Layer 10 of a small transformer language model trained on English Wikipedia (14 layers, counted from 0, width 128).
A neuron's activation on a vector x is SiLU(gate . x) times (in . x), where the dot is the dot product.

Input weights of the MLP neurons that the questions are about. A number n stands for (n - 128) times 0.0019.
n26 gate: 89, 168, 161, 153, 182, 148, 41, 139, 58, 163, 113, 107, 100, 112, 119, 100, 133, 127, 71, 126, 82, 125, 121, 118, 110, 76, 56, 172, 150, 80, 130, 155, 121, 157, 81, 82, 123, 89, 178, 146, 118, 171, 105, 100, 127, 177, 104, 111, 95, 167, 111, 161, 41, 78, 104, 108, 207, 84, 114, 131, 62, 106, 200, 177, 136, 95, 187, 120, 164, 121, 88, 162, 120, 92, 116, 111, 128, 177, 101, 136, 131, 173, 78, 65, 173, 153, 114, 177, 76, 101, 126, 173, 81, 141, 55, 125, 138, 117, 109, 127, 85, 127, 173, 178, 172, 138, 62, 144, 121, 144, 110, 151, 163, 72, 127, 72, 135, 61, 177, 122, 70, 75, 127, 179, 32, 111, 138, 145
n36 gate: 25, 155, 190, 110, 143, 192, 106, 119, 144, 130, 140, 72, 110, 142, 96, 170, 149, 66, 88, 135, 72, 134, 117, 159, 105, 176, 86, 91, 127, 142, 65, 104, 122, 110, 120, 153, 145, 114, 131, 175, 184, 172, 114, 183, 210, 184, 101, 126, 200, 111, 112, 176, 116, 68, 92, 146, 120, 186, 148, 181, 114, 86, 98, 49, 120, 84, 128, 79, 70, 155, 105, 161, 126, 169, 76, 112, 120, 167, 97, 66, 137, 88, 149, 109, 149, 97, 154, 152, 139, 202, 78, 81, 93, 98, 146, 88, 149, 138, 113, 154, 206, 104, 125, 124, 122, 103, 166, 134, 131, 119, 60, 176, 132, 73, 157, 136, 171, 150, 197, 103, 112, 114, 141, 126, 160, 118, 157, 156
n60 gate: 134, 99, 54, 152, 159, 199, 173, 119, 84, 121, 104, 134, 110, 121, 99, 145, 119, 74, 81, 215, 134, 193, 128, 164, 200, 130, 122, 68, 156, 180, 164, 152, 158, 106, 122, 102, 148, 170, 191, 131, 77, 118, 138, 89, 71, 72, 202, 157, 119, 214, 163, 73, 122, 149, 203, 142, 178, 169, 86, 106, 137, 68, 78, 158, 92, 145, 165, 130, 127, 120, 77, 172, 196, 137, 188, 127, 180, 79, 163, 152, 116, 115, 69, 152, 88, 81, 162, 135, 108, 171, 130, 145, 85, 97, 159, 129, 75, 134, 105, 37, 79, 103, 115, 110, 81, 121, 134, 155, 150, 127, 151, 101, 138, 99, 172, 126, 161, 97, 130, 63, 108, 68, 137, 85, 78, 142, 143, 171
n242 gate: 141, 188, 121, 97, 108, 83, 182, 128, 200, 140, 116, 67, 168, 85, 95, 75, 127, 127, 103, 147, 109, 66, 113, 170, 130, 95, 84, 157, 143, 121, 215, 149, 111, 115, 69, 98, 108, 117, 188, 168, 182, 89, 137, 123, 155, 186, 106, 179, 157, 95, 182, 101, 161, 135, 169, 123, 63, 109, 123, 156, 192, 89, 158, 152, 160, 155, 90, 56, 106, 140, 123, 160, 98, 140, 124, 147, 142, 148, 184, 138, 190, 144, 111, 49, 159, 113, 130, 130, 137, 190, 44, 106, 147, 196, 100, 176, 56, 87, 205, 95, 68, 124, 103, 194, 146, 230, 141, 124, 35, 143, 160, 146, 164, 165, 157, 111, 87, 56, 115, 140, 121, 161, 172, 112, 114, 195, 126, 120
n264 gate: 101, 77, 151, 145, 115, 175, 124, 197, 124, 125, 131, 161, 102, 143, 159, 134, 125, 119, 77, 47, 124, 204, 152, 95, 242, 120, 109, 149, 192, 114, 131, 81, 129, 143, 131, 85, 188, 124, 91, 212, 120, 136, 131, 110, 145, 109, 88, 109, 142, 150, 70, 99, 105, 97, 123, 126, 156, 78, 118, 114, 118, 233, 136, 150, 76, 150, 169, 136, 184, 142, 148, 48, 208, 125, 90, 88, 98, 123, 82, 135, 94, 115, 160, 86, 115, 177, 144, 74, 132, 102, 101, 131, 153, 109, 55, 151, 120, 120, 94, 108, 132, 145, 105, 157, 121, 163, 169, 128, 90, 110, 183, 162, 133, 64, 162, 106, 174, 118, 154, 167, 88, 154, 96, 107, 110, 112, 113, 79
n289 gate: 224, 128, 152, 108, 168, 114, 162, 101, 152, 118, 81, 108, 115, 89, 150, 163, 116, 156, 110, 140, 75, 74, 137, 114, 155, 77, 115, 180, 249, 126, 105, 115, 177, 95, 108, 141, 202, 110, 157, 150, 165, 127, 85, 164, 19, 87, 119, 187, 135, 95, 179, 139, 147, 84, 123, 107, 116, 136, 65, 153, 138, 136, 136, 75, 164, 75, 133, 124, 133, 99, 94, 117, 180, 134, 144, 96, 121, 176, 101, 134, 19, 95, 95, 164, 164, 222, 177, 74, 185, 102, 227, 110, 108, 130, 104, 169, 135, 214, 100, 133, 49, 190, 73, 113, 199, 146, 152, 108, 137, 132, 87, 126, 122, 160, 155, 134, 140, 138, 129, 170, 154, 105, 190, 163, 121, 83, 123, 86
n350 gate: 131, 73, 86, 158, 66, 100, 130, 120, 77, 162, 175, 108, 116, 128, 99, 219, 172, 195, 171, 175, 129, 161, 105, 68, 158, 134, 104, 64, 130, 122, 30, 117, 92, 139, 86, 121, 154, 133, 141, 106, 117, 156, 71, 90, 89, 141, 144, 116, 88, 134, 139, 92, 111, 86, 110, 154, 157, 189, 94, 166, 135, 145, 165, 123, 197, 85, 137, 116, 113, 130, 213, 93, 84, 125, 194, 104, 173, 98, 104, 219, 137, 139, 111, 83, 122, 119, 193, 212, 135, 170, 101, 102, 80, 123, 196, 151, 107, 38, 163, 127, 223, 143, 84, 118, 99, 176, 83, 80, 127, 176, 33, 76, 162, 143, 135, 93, 167, 156, 120, 70, 140, 150, 135, 129, 135, 119, 150, 133
n26 in: 165, 154, 32, 135, 94, 139, 130, 166, 103, 156, 68, 60, 144, 172, 132, 211, 97, 189, 181, 79, 141, 155, 121, 109, 136, 120, 128, 130, 169, 171, 111, 77, 122, 198, 134, 95, 84, 167, 156, 70, 60, 145, 146, 188, 140, 119, 180, 136, 95, 92, 118, 69, 69, 152, 173, 124, 135, 119, 168, 107, 105, 133, 101, 93, 89, 103, 42, 171, 146, 127, 123, 83, 159, 107, 194, 143, 133, 95, 129, 211, 189, 153, 100, 135, 97, 121, 162, 144, 120, 178, 203, 135, 159, 147, 118, 141, 100, 178, 122, 167, 70, 104, 162, 172, 107, 112, 113, 118, 134, 153, 123, 103, 109, 144, 138, 84, 65, 131, 100, 131, 171, 121, 54, 154, 178, 162, 164, 64
n36 in: 91, 93, 142, 148, 92, 120, 109, 153, 130, 123, 116, 163, 131, 152, 187, 123, 114, 75, 153, 69, 137, 102, 55, 165, 128, 139, 96, 161, 124, 89, 94, 168, 131, 139, 122, 146, 71, 158, 182, 116, 187, 147, 151, 117, 90, 200, 132, 176, 117, 205, 157, 145, 133, 118, 81, 112, 161, 121, 174, 82, 143, 107, 99, 102, 161, 91, 155, 121, 137, 83, 235, 135, 113, 95, 182, 140, 176, 104, 154, 119, 124, 129, 101, 110, 172, 117, 121, 155, 92, 154, 112, 91, 43, 125, 147, 80, 106, 178, 92, 161, 82, 98, 126, 139, 154, 47, 115, 154, 156, 179, 128, 83, 155, 115, 127, 57, 144, 152, 103, 154, 152, 142, 189, 81, 118, 119, 201, 146
n60 in: 196, 139, 103, 146, 146, 135, 109, 134, 158, 110, 105, 164, 131, 161, 140, 133, 112, 138, 121, 132, 133, 148, 165, 120, 131, 90, 104, 101, 160, 172, 81, 141, 105, 160, 139, 133, 133, 87, 167, 106, 164, 139, 132, 78, 114, 123, 128, 152, 80, 73, 118, 113, 202, 179, 136, 115, 140, 107, 63, 96, 173, 207, 139, 92, 174, 174, 219, 180, 175, 96, 70, 102, 40, 155, 100, 117, 114, 131, 145, 247, 113, 140, 132, 164, 127, 159, 178, 94, 97, 153, 99, 101, 80, 135, 128, 152, 144, 180, 159, 132, 84, 222, 148, 93, 145, 120, 108, 109, 181, 175, 83, 163, 160, 137, 134, 194, 39, 66, 153, 102, 154, 94, 117, 107, 164, 124, 129, 127
n242 in: 72, 216, 147, 172, 105, 76, 61, 114, 178, 95, 179, 109, 175, 150, 70, 122, 108, 175, 53, 72, 101, 134, 66, 135, 170, 106, 152, 129, 88, 143, 189, 114, 132, 67, 146, 118, 115, 81, 108, 137, 138, 107, 113, 127, 159, 65, 99, 155, 243, 46, 120, 116, 114, 112, 139, 167, 178, 63, 70, 112, 163, 53, 119, 149, 147, 155, 134, 109, 130, 142, 104, 101, 105, 144, 82, 151, 89, 96, 110, 110, 101, 129, 155, 156, 216, 107, 143, 163, 135, 139, 129, 83, 136, 149, 122, 74, 140, 131, 57, 153, 150, 109, 80, 119, 85, 99, 155, 135, 169, 85, 60, 129, 111, 89, 188, 50, 100, 190, 111, 82, 164, 173, 101, 107, 108, 160, 143, 65
n264 in: 116, 164, 56, 107, 144, 168, 156, 165, 119, 147, 100, 130, 108, 156, 67, 128, 117, 123, 105, 134, 160, 100, 148, 91, 141, 191, 97, 126, 180, 96, 115, 125, 118, 87, 113, 144, 150, 28, 113, 144, 136, 127, 144, 171, 99, 129, 163, 80, 161, 91, 86, 90, 195, 182, 132, 82, 117, 212, 159, 125, 92, 111, 79, 118, 74, 138, 172, 129, 126, 157, 133, 159, 47, 139, 123, 146, 137, 157, 115, 31, 126, 144, 181, 147, 166, 133, 147, 142, 121, 125, 158, 140, 131, 92, 98, 201, 140, 142, 95, 113, 74, 146, 122, 98, 90, 195, 76, 127, 114, 136, 72, 81, 123, 172, 127, 94, 118, 111, 111, 117, 180, 116, 31, 129, 145, 122, 48, 135
n289 in: 201, 168, 100, 149, 110, 190, 130, 192, 113, 75, 162, 126, 165, 132, 89, 117, 164, 125, 165, 209, 137, 89, 126, 85, 164, 134, 99, 91, 125, 124, 82, 161, 108, 44, 172, 112, 129, 64, 161, 111, 163, 135, 126, 148, 130, 113, 153, 115, 137, 116, 163, 134, 141, 134, 88, 131, 148, 178, 158, 97, 103, 178, 183, 115, 124, 108, 112, 103, 169, 170, 136, 182, 94, 186, 85, 108, 103, 141, 137, 172, 156, 108, 109, 98, 133, 146, 113, 228, 93, 83, 58, 180, 124, 162, 146, 118, 166, 117, 180, 70, 162, 201, 139, 111, 130, 35, 107, 112, 123, 161, 89, 218, 152, 132, 123, 48, 99, 167, 140, 169, 150, 165, 107, 206, 137, 140, 88, 108
n350 in: 160, 134, 112, 132, 142, 154, 103, 98, 210, 80, 121, 145, 96, 123, 90, 62, 105, 128, 114, 146, 150, 178, 155, 140, 159, 167, 87, 144, 173, 149, 138, 116, 153, 147, 137, 60, 62, 136, 149, 113, 108, 97, 158, 185, 104, 58, 160, 97, 102, 132, 100, 160, 104, 141, 102, 185, 86, 145, 58, 62, 82, 136, 158, 124, 87, 145, 143, 112, 91, 175, 224, 125, 120, 43, 148, 207, 115, 78, 115, 92, 100, 111, 99, 99, 79, 162, 135, 96, 69, 90, 137, 165, 122, 187, 117, 140, 119, 169, 192, 130, 127, 140, 157, 140, 111, 198, 102, 86, 159, 121, 143, 181, 200, 124, 123, 111, 161, 111, 143, 133, 207, 119, 101, 166, 69, 47, 153, 132

Each question shows a token from some text and the vector x that enters the MLP there. A number n stands for (n - 128) times 0.056.

"o": 128, 123, 97, 110, 148, 148, 132, 109, 132, 126, 115, 110, 148, 139, 122, 116, 127, 122, 125, 134, 155, 137, 145, 140, 152, 78, 153, 67, 145, 123, 128, 171, 129, 130, 150, 81, 97, 104, 108, 119, 119, 158, 158, 143, 110, 117, 172, 141, 132, 117, 144, 123, 104, 112, 127, 115, 89, 133, 127, 138, 95, 164, 134, 143, 108, 126, 124, 117, 184, 133, 120, 165, 142, 145, 149, 95, 108, 130, 123, 106, 138, 111, 122, 127, 148, 115, 164, 128, 99, 119, 116, 112, 138, 111, 110, 120, 178, 106, 126, 143, 128, 122, 106, 118, 118, 127, 147, 108, 156, 118, 115, 98, 105, 105, 128, 127, 139, 143, 123, 121, 141, 140, 192, 142, 174, 125, 153, 103
The neuron with the highest activation: n289

" film": 112, 110, 125, 120, 150, 137, 148, 110, 160, 140, 97, 145, 133, 157, 137, 139, 114, 166, 103, 126, 136, 163, 164, 126, 125, 125, 151, 125, 150, 135, 176, 115, 118, 141, 138, 97, 107, 101, 77, 139, 142, 126, 159, 111, 117, 155, 141, 152, 141, 126, 132, 142, 144, 111, 157, 154, 122, 136, 155, 143, 105, 129, 116, 138, 81, 124, 126, 110, 116, 109, 132, 148, 140, 178, 121, 102, 97, 107, 114, 142, 140, 95, 113, 129, 111, 143, 122, 105, 72, 114, 141, 115, 105, 100, 143, 116, 151, 125, 132, 108, 109, 109, 118, 124, 137, 149, 172, 129, 125, 146, 124, 162, 126, 105, 140, 131, 126, 121, 128, 95, 137, 151, 180, 155, 166, 128, 115, 107
Which neuron fires most, and how strongly? n60, at about 0.12

" P": 111, 120, 119, 115, 138, 106, 82, 103, 133, 104, 112, 137, 152, 154, 90, 127, 101, 128, 148, 128, 150, 116, 152, 151, 101, 90, 145, 131, 126, 140, 169, 128, 109, 165, 130, 171, 109, 147, 104, 135, 156, 130, 136, 133, 110, 146, 155, 124, 135, 107, 181, 112, 109, 111, 147, 166, 117, 126, 118, 122, 136, 169, 117, 148, 137, 142, 140, 126, 140, 137, 136, 124, 101, 119, 100, 113, 123, 128, 157, 135, 122, 106, 102, 97, 115, 106, 147, 168, 106, 131, 131, 115, 131, 102, 152, 134, 114, 120, 161, 114, 155, 118, 120, 123, 130, 82, 140, 137, 149, 128, 133, 128, 126, 83, 127, 147, 125, 78, 161, 150, 147, 147, 127, 145, 120, 125, 159, 105
The two highest activations, in order: n264, n242

" com": 132, 108, 91, 128, 139, 132, 130, 120, 118, 129, 120, 115, 108, 134, 112, 168, 107, 131, 85, 118, 142, 137, 132, 126, 104, 118, 131, 101, 169, 123, 159, 113, 130, 160, 147, 123, 101, 124, 101, 186, 134, 106, 143, 160, 103, 124, 96, 132, 168, 70, 152, 121, 111, 97, 134, 150, 139, 137, 116, 127, 119, 182, 111, 154, 98, 158, 131, 96, 109, 107, 141, 137, 160, 131, 124, 96, 120, 132, 154, 131, 148, 110, 139, 138, 129, 119, 103, 120, 110, 133, 139, 123, 114, 88, 145, 146, 118, 85, 133, 138, 148, 132, 124, 135, 120, 116, 144, 135, 142, 109, 98, 186, 133, 88, 120, 162, 124, 97, 148, 146, 139, 142, 116, 160, 139, 126, 105, 116
The neuron with the highest activation: n264

"26": 113, 97, 134, 93, 115, 133, 89, 130, 124, 124, 116, 130, 127, 134, 115, 128, 109, 100, 112, 77, 126, 125, 141, 112, 107, 112, 143, 125, 133, 151, 138, 138, 134, 99, 134, 123, 108, 118, 102, 119, 180, 133, 150, 173, 152, 100, 111, 110, 140, 161, 135, 158, 104, 118, 90, 155, 86, 136, 155, 134, 113, 133, 126, 119, 114, 90, 155, 140, 132, 129, 134, 160, 129, 81, 108, 113, 164, 82, 127, 140, 120, 136, 150, 114, 148, 152, 182, 129, 128, 112, 148, 125, 100, 101, 120, 108, 146, 133, 101, 164, 129, 119, 119, 153, 133, 99, 133, 120, 125, 119, 126, 101, 131, 139, 130, 145, 126, 98, 130, 115, 92, 139, 150, 111, 125, 143, 97, 150
The neuron with the highest activation: n36

" director": 146, 136, 93, 122, 138, 109, 122, 120, 151, 124, 110, 172, 127, 147, 144, 119, 131, 103, 98, 141, 169, 143, 147, 155, 146, 122, 137, 128, 154, 151, 167, 132, 129, 111, 142, 115, 103, 108, 101, 108, 138, 116, 144, 147, 128, 142, 146, 108, 137, 146, 154, 132, 162, 120, 148, 144, 120, 141, 143, 144, 112, 115, 123, 99, 75, 133, 144, 157, 149, 120, 125, 178, 145, 150, 135, 113, 79, 124, 106, 150, 151, 92, 142, 148, 115, 152, 109, 97, 83, 120, 151, 115, 131, 122, 122, 100, 154, 97, 139, 149, 93, 129, 131, 114, 141, 147, 126, 120, 136, 133, 97, 166, 115, 92, 120, 124, 154, 115, 153, 104, 130, 128, 167, 136, 160, 109, 146, 73
The two highest activations, in order: n60, n289

" feat": 130, 112, 107, 110, 144, 119, 122, 150, 164, 133, 126, 159, 142, 177, 110, 140, 123, 87, 115, 99, 99, 126, 120, 130, 145, 95, 158, 111, 144, 133, 181, 159, 103, 186, 133, 119, 138, 138, 95, 139, 147, 168, 154, 136, 119, 130, 131, 164, 148, 93, 131, 126, 126, 115, 121, 183, 137, 129, 155, 167, 108, 136, 119, 144, 107, 103, 155, 127, 168, 122, 130, 113, 153, 136, 97, 130, 121, 125, 144, 98, 131, 98, 136, 100, 139, 132, 125, 125, 128, 130, 118, 128, 123, 82, 137, 143, 140, 117, 139, 133, 147, 118, 101, 162, 120, 136, 166, 119, 112, 136, 102, 177, 120, 128, 107, 110, 127, 112, 120, 112, 153, 137, 165, 123, 141, 121, 130, 108
The neuron with the highest activation: n242

" of": 145, 139, 128, 137, 133, 122, 146, 135, 110, 106, 145, 148, 124, 144, 101, 92, 133, 112, 130, 108, 121, 166, 145, 140, 105, 165, 109, 141, 136, 113, 157, 166, 144, 169, 139, 144, 110, 126, 91, 103, 96, 126, 109, 136, 142, 144, 122, 115, 119, 128, 157, 117, 96, 106, 148, 166, 162, 109, 141, 112, 151, 99, 144, 127, 119, 118, 124, 137, 127, 114, 96, 144, 119, 115, 115, 123, 95, 148, 125, 156, 147, 126, 123, 125, 140, 143, 140, 143, 101, 124, 131, 128, 122, 134, 120, 135, 136, 82, 175, 145, 105, 56, 109, 94, 117, 105, 119, 107, 158, 153, 112, 141, 121, 145, 120, 112, 132, 117, 126, 104, 146, 134, 162, 149, 106, 140, 147, 174
Which neuron fires most, and how strongly? n264, at about 0.32

"ine": 125, 129, 119, 144, 178, 133, 125, 146, 126, 102, 125, 120, 125, 160, 118, 114, 123, 140, 149, 163, 139, 129, 106, 131, 98, 150, 129, 136, 141, 159, 161, 139, 157, 114, 138, 141, 136, 106, 102, 92, 104, 99, 127, 155, 135, 172, 106, 137, 132, 126, 162, 161, 101, 118, 145, 143, 117, 119, 92, 147, 146, 148, 113, 124, 124, 118, 115, 147, 164, 159, 134, 167, 113, 120, 124, 125, 117, 110, 120, 144, 135, 120, 138, 82, 132, 152, 160, 156, 112, 123, 159, 143, 147, 148, 128, 143, 183, 92, 136, 139, 121, 107, 126, 134, 98, 152, 105, 111, 131, 143, 118, 144, 124, 125, 148, 149, 134, 140, 141, 110, 118, 141, 174, 102, 186, 105, 142, 117
The neuron with the highest activation: n350

"16": 120, 88, 130, 139, 145, 112, 107, 103, 154, 135, 116, 103, 114, 98, 128, 119, 121, 104, 100, 112, 125, 139, 125, 108, 109, 154, 134, 99, 109, 119, 132, 147, 137, 97, 163, 108, 127, 129, 105, 144, 151, 114, 173, 129, 133, 141, 91, 111, 131, 140, 146, 155, 111, 142, 119, 137, 105, 147, 162, 165, 121, 163, 168, 142, 93, 135, 73, 151, 109, 113, 133, 100, 114, 130, 148, 140, 130, 90, 121, 161, 129, 101, 97, 136, 127, 152, 133, 114, 97, 153, 136, 135, 179, 128, 120, 113, 112, 135, 114, 167, 126, 132, 138, 128, 162, 102, 150, 140, 120, 150, 147, 92, 127, 138, 183, 110, 107, 149, 121, 132, 103, 140, 142, 151, 153, 123, 137, 159
Which neuron fires most, and how strongly? n60, at about 0.35

"ven": 142, 147, 134, 143, 171, 154, 118, 169, 116, 136, 136, 117, 93, 150, 109, 123, 152, 124, 132, 175, 129, 128, 145, 95, 101, 144, 122, 151, 124, 122, 106, 149, 153, 126, 115, 124, 110, 101, 115, 75, 99, 106, 135, 141, 143, 105, 116, 116, 157, 130, 158, 159, 116, 129, 135, 140, 113, 105, 127, 163, 114, 156, 128, 125, 90, 115, 104, 122, 152, 123, 114, 127, 129, 115, 141, 137, 110, 116, 124, 155, 126, 122, 123, 114, 92, 144, 120, 131, 122, 97, 147, 138, 166, 139, 139, 145, 179, 111, 113, 192, 100, 90, 127, 123, 144, 138, 98, 58, 151, 137, 134, 134, 121, 117, 100, 120, 114, 124, 110, 121, 126, 118, 166, 129, 153, 112, 133, 115
Which neuron fires most, and how strongly? n26, at about 0.94

"az": 98, 117, 102, 154, 127, 97, 141, 101, 114, 89, 127, 117, 94, 127, 90, 115, 136, 141, 125, 138, 141, 126, 110, 137, 112, 145, 122, 138, 140, 126, 161, 161, 122, 119, 116, 111, 156, 102, 136, 111, 144, 119, 155, 133, 154, 166, 93, 106, 119, 120, 136, 105, 133, 94, 137, 146, 142, 154, 136, 151, 113, 142, 77, 93, 128, 147, 91, 141, 189, 140, 130, 134, 91, 134, 132, 110, 103, 132, 107, 118, 112, 111, 136, 115, 108, 153, 140, 150, 85, 100, 166, 121, 162, 117, 124, 112, 127, 131, 129, 124, 128, 93, 97, 149, 116, 164, 85, 118, 140, 141, 139, 145, 95, 143, 124, 141, 102, 97, 129, 137, 89, 117, 134, 137, 144, 127, 142, 113
Which neuron fires most, and how strongly? n26, at about 0.11

"19": 131, 88, 113, 120, 127, 133, 110, 159, 139, 93, 161, 131, 125, 107, 137, 117, 87, 110, 101, 123, 122, 127, 157, 111, 94, 129, 117, 103, 143, 150, 154, 144, 112, 117, 122, 87, 106, 171, 86, 111, 147, 111, 162, 167, 156, 104, 91, 137, 158, 147, 156, 115, 106, 121, 126, 95, 103, 117, 132, 142, 142, 124, 149, 156, 85, 111, 142, 170, 146, 124, 115, 117, 152, 88, 136, 125, 141, 116, 133, 128, 121, 77, 146, 116, 140, 146, 114, 134, 110, 137, 147, 151, 160, 129, 110, 120, 115, 100, 121, 141, 112, 106, 118, 124, 159, 122, 142, 142, 85, 158, 115, 108, 119, 129, 119, 142, 126, 114, 136, 94, 114, 139, 124, 131, 124, 149, 117, 145
The two highest activations, in order: n289, n36

" ": 123, 120, 107, 142, 127, 154, 147, 155, 133, 114, 135, 144, 134, 125, 97, 132, 131, 103, 145, 111, 107, 113, 181, 128, 124, 97, 113, 141, 145, 121, 156, 132, 106, 113, 135, 117, 114, 141, 55, 132, 130, 124, 139, 144, 117, 115, 87, 123, 148, 125, 137, 161, 118, 120, 120, 143, 100, 152, 135, 170, 123, 135, 141, 134, 136, 124, 156, 136, 138, 104, 85, 99, 138, 95, 117, 113, 173, 171, 124, 174, 147, 115, 119, 143, 98, 164, 113, 145, 100, 130, 160, 148, 148, 105, 169, 151, 154, 119, 135, 135, 117, 141, 114, 100, 131, 112, 135, 110, 119, 121, 154, 121, 137, 127, 104, 104, 170, 127, 119, 94, 107, 145, 119, 122, 146, 138, 125, 151
The three highest activations, in order: n242, n36, n289

"1": 113, 103, 128, 88, 143, 96, 99, 139, 131, 107, 120, 123, 112, 108, 112, 127, 102, 116, 110, 152, 143, 116, 107, 126, 97, 113, 125, 109, 92, 137, 174, 133, 121, 142, 140, 141, 120, 139, 126, 97, 170, 124, 131, 144, 145, 98, 132, 124, 133, 148, 173, 159, 120, 162, 127, 168, 105, 126, 140, 134, 87, 196, 163, 141, 130, 107, 121, 155, 141, 94, 144, 126, 119, 140, 125, 118, 129, 101, 124, 154, 93, 130, 155, 144, 136, 139, 138, 132, 132, 112, 124, 106, 148, 129, 115, 133, 148, 144, 112, 175, 125, 135, 101, 103, 157, 129, 166, 129, 134, 131, 119, 132, 112, 144, 138, 107, 115, 120, 101, 114, 109, 163, 132, 143, 165, 118, 126, 166
Which neuron fires most, and how strongly? n264, at about 0.29

"d": 124, 170, 103, 151, 82, 96, 124, 144, 114, 119, 107, 130, 123, 123, 110, 111, 127, 139, 99, 178, 104, 127, 118, 109, 98, 133, 128, 155, 146, 133, 160, 112, 76, 132, 97, 128, 135, 103, 109, 133, 159, 107, 136, 119, 91, 123, 88, 132, 113, 96, 131, 85, 136, 91, 171, 128, 115, 119, 133, 103, 95, 155, 90, 90, 109, 140, 127, 126, 158, 140, 110, 122, 138, 99, 105, 146, 110, 113, 117, 143, 122, 142, 115, 118, 132, 128, 142, 110, 94, 153, 155, 141, 105, 152, 138, 127, 88, 124, 128, 125, 153, 120, 130, 133, 109, 124, 153, 139, 167, 153, 150, 130, 103, 108, 121, 120, 137, 104, 108, 115, 134, 138, 132, 107, 144, 172, 130, 117
The neuron with the highest activation: n242

"ite": 148, 116, 122, 112, 159, 124, 130, 119, 150, 155, 144, 133, 143, 92, 112, 83, 87, 127, 161, 154, 165, 145, 128, 132, 122, 109, 114, 142, 115, 147, 106, 143, 125, 134, 139, 120, 109, 115, 98, 89, 135, 133, 127, 165, 129, 151, 106, 138, 142, 135, 142, 126, 141, 129, 152, 132, 109, 104, 121, 143, 97, 142, 123, 101, 106, 106, 119, 127, 138, 169, 127, 145, 121, 122, 117, 116, 103, 131, 117, 119, 170, 111, 153, 107, 120, 175, 132, 134, 107, 86, 124, 150, 102, 142, 137, 152, 147, 96, 121, 189, 125, 116, 86, 123, 119, 138, 127, 105, 140, 141, 105, 119, 138, 123, 95, 111, 125, 135, 130, 124, 132, 137, 167, 159, 189, 85, 150, 136
The three highest activations, in order: n350, n289, n242

" |": 144, 132, 142, 115, 112, 93, 156, 116, 129, 140, 128, 156, 105, 124, 125, 109, 108, 135, 118, 157, 163, 118, 159, 104, 142, 118, 130, 168, 124, 157, 149, 123, 142, 138, 150, 110, 77, 106, 83, 135, 133, 115, 131, 164, 146, 131, 107, 114, 139, 127, 166, 133, 144, 107, 140, 115, 159, 117, 123, 122, 91, 123, 133, 145, 146, 126, 105, 143, 125, 114, 106, 125, 127, 78, 116, 109, 109, 122, 108, 107, 139, 120, 113, 144, 160, 142, 143, 122, 94, 136, 153, 153, 153, 137, 150, 124, 120, 130, 138, 134, 130, 79, 129, 133, 139, 141, 117, 132, 134, 144, 141, 155, 124, 150, 119, 99, 112, 100, 145, 84, 112, 154, 137, 105, 170, 135, 114, 177
Which neuron fires most, and how strongly? n36, at about 0.24

"ament": 86, 92, 102, 116, 129, 136, 133, 140, 150, 153, 129, 125, 136, 125, 156, 106, 142, 93, 113, 147, 126, 150, 160, 140, 121, 102, 114, 141, 128, 156, 110, 122, 168, 179, 121, 118, 99, 120, 106, 79, 119, 91, 160, 117, 127, 137, 118, 137, 99, 115, 133, 156, 119, 118, 119, 148, 119, 124, 133, 155, 113, 133, 97, 109, 107, 125, 136, 124, 143, 132, 140, 119, 124, 137, 127, 123, 87, 125, 116, 115, 122, 79, 127, 108, 99, 143, 139, 108, 93, 78, 123, 149, 151, 116, 126, 105, 135, 91, 167, 162, 145, 103, 133, 118, 106, 154, 119, 116, 158, 128, 121, 130, 142, 151, 122, 140, 126, 132, 135, 138, 158, 111, 162, 158, 181, 116, 105, 135
The neuron with the highest activation: n242

"2": 118, 106, 153, 67, 102, 118, 98, 140, 122, 124, 115, 113, 146, 120, 124, 140, 114, 109, 115, 92, 142, 117, 153, 136, 98, 117, 148, 115, 114, 136, 152, 151, 148, 110, 127, 134, 122, 122, 140, 115, 162, 128, 155, 168, 144, 108, 140, 102, 116, 164, 136, 144, 98, 131, 114, 140, 81, 127, 146, 126, 99, 151, 145, 102, 113, 89, 135, 130, 145, 112, 127, 128, 132, 89, 105, 106, 154, 109, 121, 149, 115, 139, 142, 113, 118, 132, 182, 151, 159, 101, 130, 140, 104, 98, 128, 130, 136, 109, 106, 188, 139, 128, 99, 143, 104, 111, 139, 114, 147, 106, 127, 113, 137, 130, 132, 136, 135, 100, 136, 121, 122, 160, 164, 105, 135, 138, 117, 162
The two highest activations, in order: n36, n60

".": 83, 115, 93, 141, 140, 121, 127, 123, 112, 138, 115, 137, 104, 138, 128, 138, 118, 105, 130, 137, 98, 134, 132, 162, 139, 126, 158, 153, 150, 154, 145, 172, 99, 91, 127, 135, 127, 117, 104, 133, 138, 107, 158, 155, 152, 120, 74, 121, 165, 100, 113, 148, 116, 159, 103, 151, 109, 120, 158, 168, 122, 154, 153, 138, 102, 123, 111, 136, 105, 123, 136, 105, 126, 113, 136, 156, 119, 82, 155, 103, 110, 126, 140, 147, 127, 125, 170, 127, 128, 146, 143, 133, 152, 157, 132, 106, 152, 139, 131, 128, 126, 158, 168, 144, 134, 107, 151, 107, 112, 128, 108, 106, 115, 142, 157, 94, 119, 141, 115, 132, 105, 180, 110, 104, 116, 146, 131, 117
The neuron with the highest activation: n60

"ic": 131, 133, 119, 127, 147, 152, 148, 128, 110, 139, 125, 150, 164, 123, 150, 140, 144, 89, 148, 109, 139, 130, 125, 119, 129, 104, 143, 136, 156, 128, 168, 148, 116, 133, 123, 107, 108, 83, 77, 136, 138, 128, 118, 120, 136, 132, 127, 134, 107, 171, 130, 120, 126, 135, 142, 129, 123, 169, 143, 153, 150, 139, 131, 124, 120, 119, 159, 135, 131, 121, 98, 194, 120, 158, 128, 115, 101, 130, 113, 131, 109, 73, 105, 111, 116, 125, 137, 94, 89, 104, 172, 147, 140, 123, 114, 111, 159, 115, 145, 155, 156, 101, 98, 95, 100, 121, 135, 128, 151, 138, 116, 103, 95, 143, 128, 118, 133, 119, 131, 122, 120, 150, 161, 157, 171, 91, 110, 113
The three highest activations, in order: n289, n242, n350

" mov": 150, 112, 83, 120, 158, 126, 156, 124, 125, 126, 108, 169, 107, 105, 104, 155, 104, 104, 110, 112, 149, 126, 104, 109, 158, 140, 130, 112, 136, 117, 161, 145, 151, 162, 109, 118, 130, 86, 89, 160, 105, 93, 134, 129, 110, 122, 100, 169, 165, 135, 155, 144, 125, 135, 121, 159, 142, 117, 92, 141, 101, 169, 136, 133, 130, 102, 145, 84, 134, 122, 137, 131, 118, 143, 122, 101, 100, 125, 139, 139, 121, 122, 114, 154, 120, 121, 129, 123, 142, 145, 127, 149, 117, 128, 166, 127, 119, 117, 126, 125, 120, 127, 118, 171, 139, 112, 150, 164, 142, 144, 101, 153, 131, 134, 150, 131, 150, 109, 147, 122, 134, 151, 142, 156, 133, 180, 85, 82
Which neuron fires most, and how strongly? n289, at about 1.4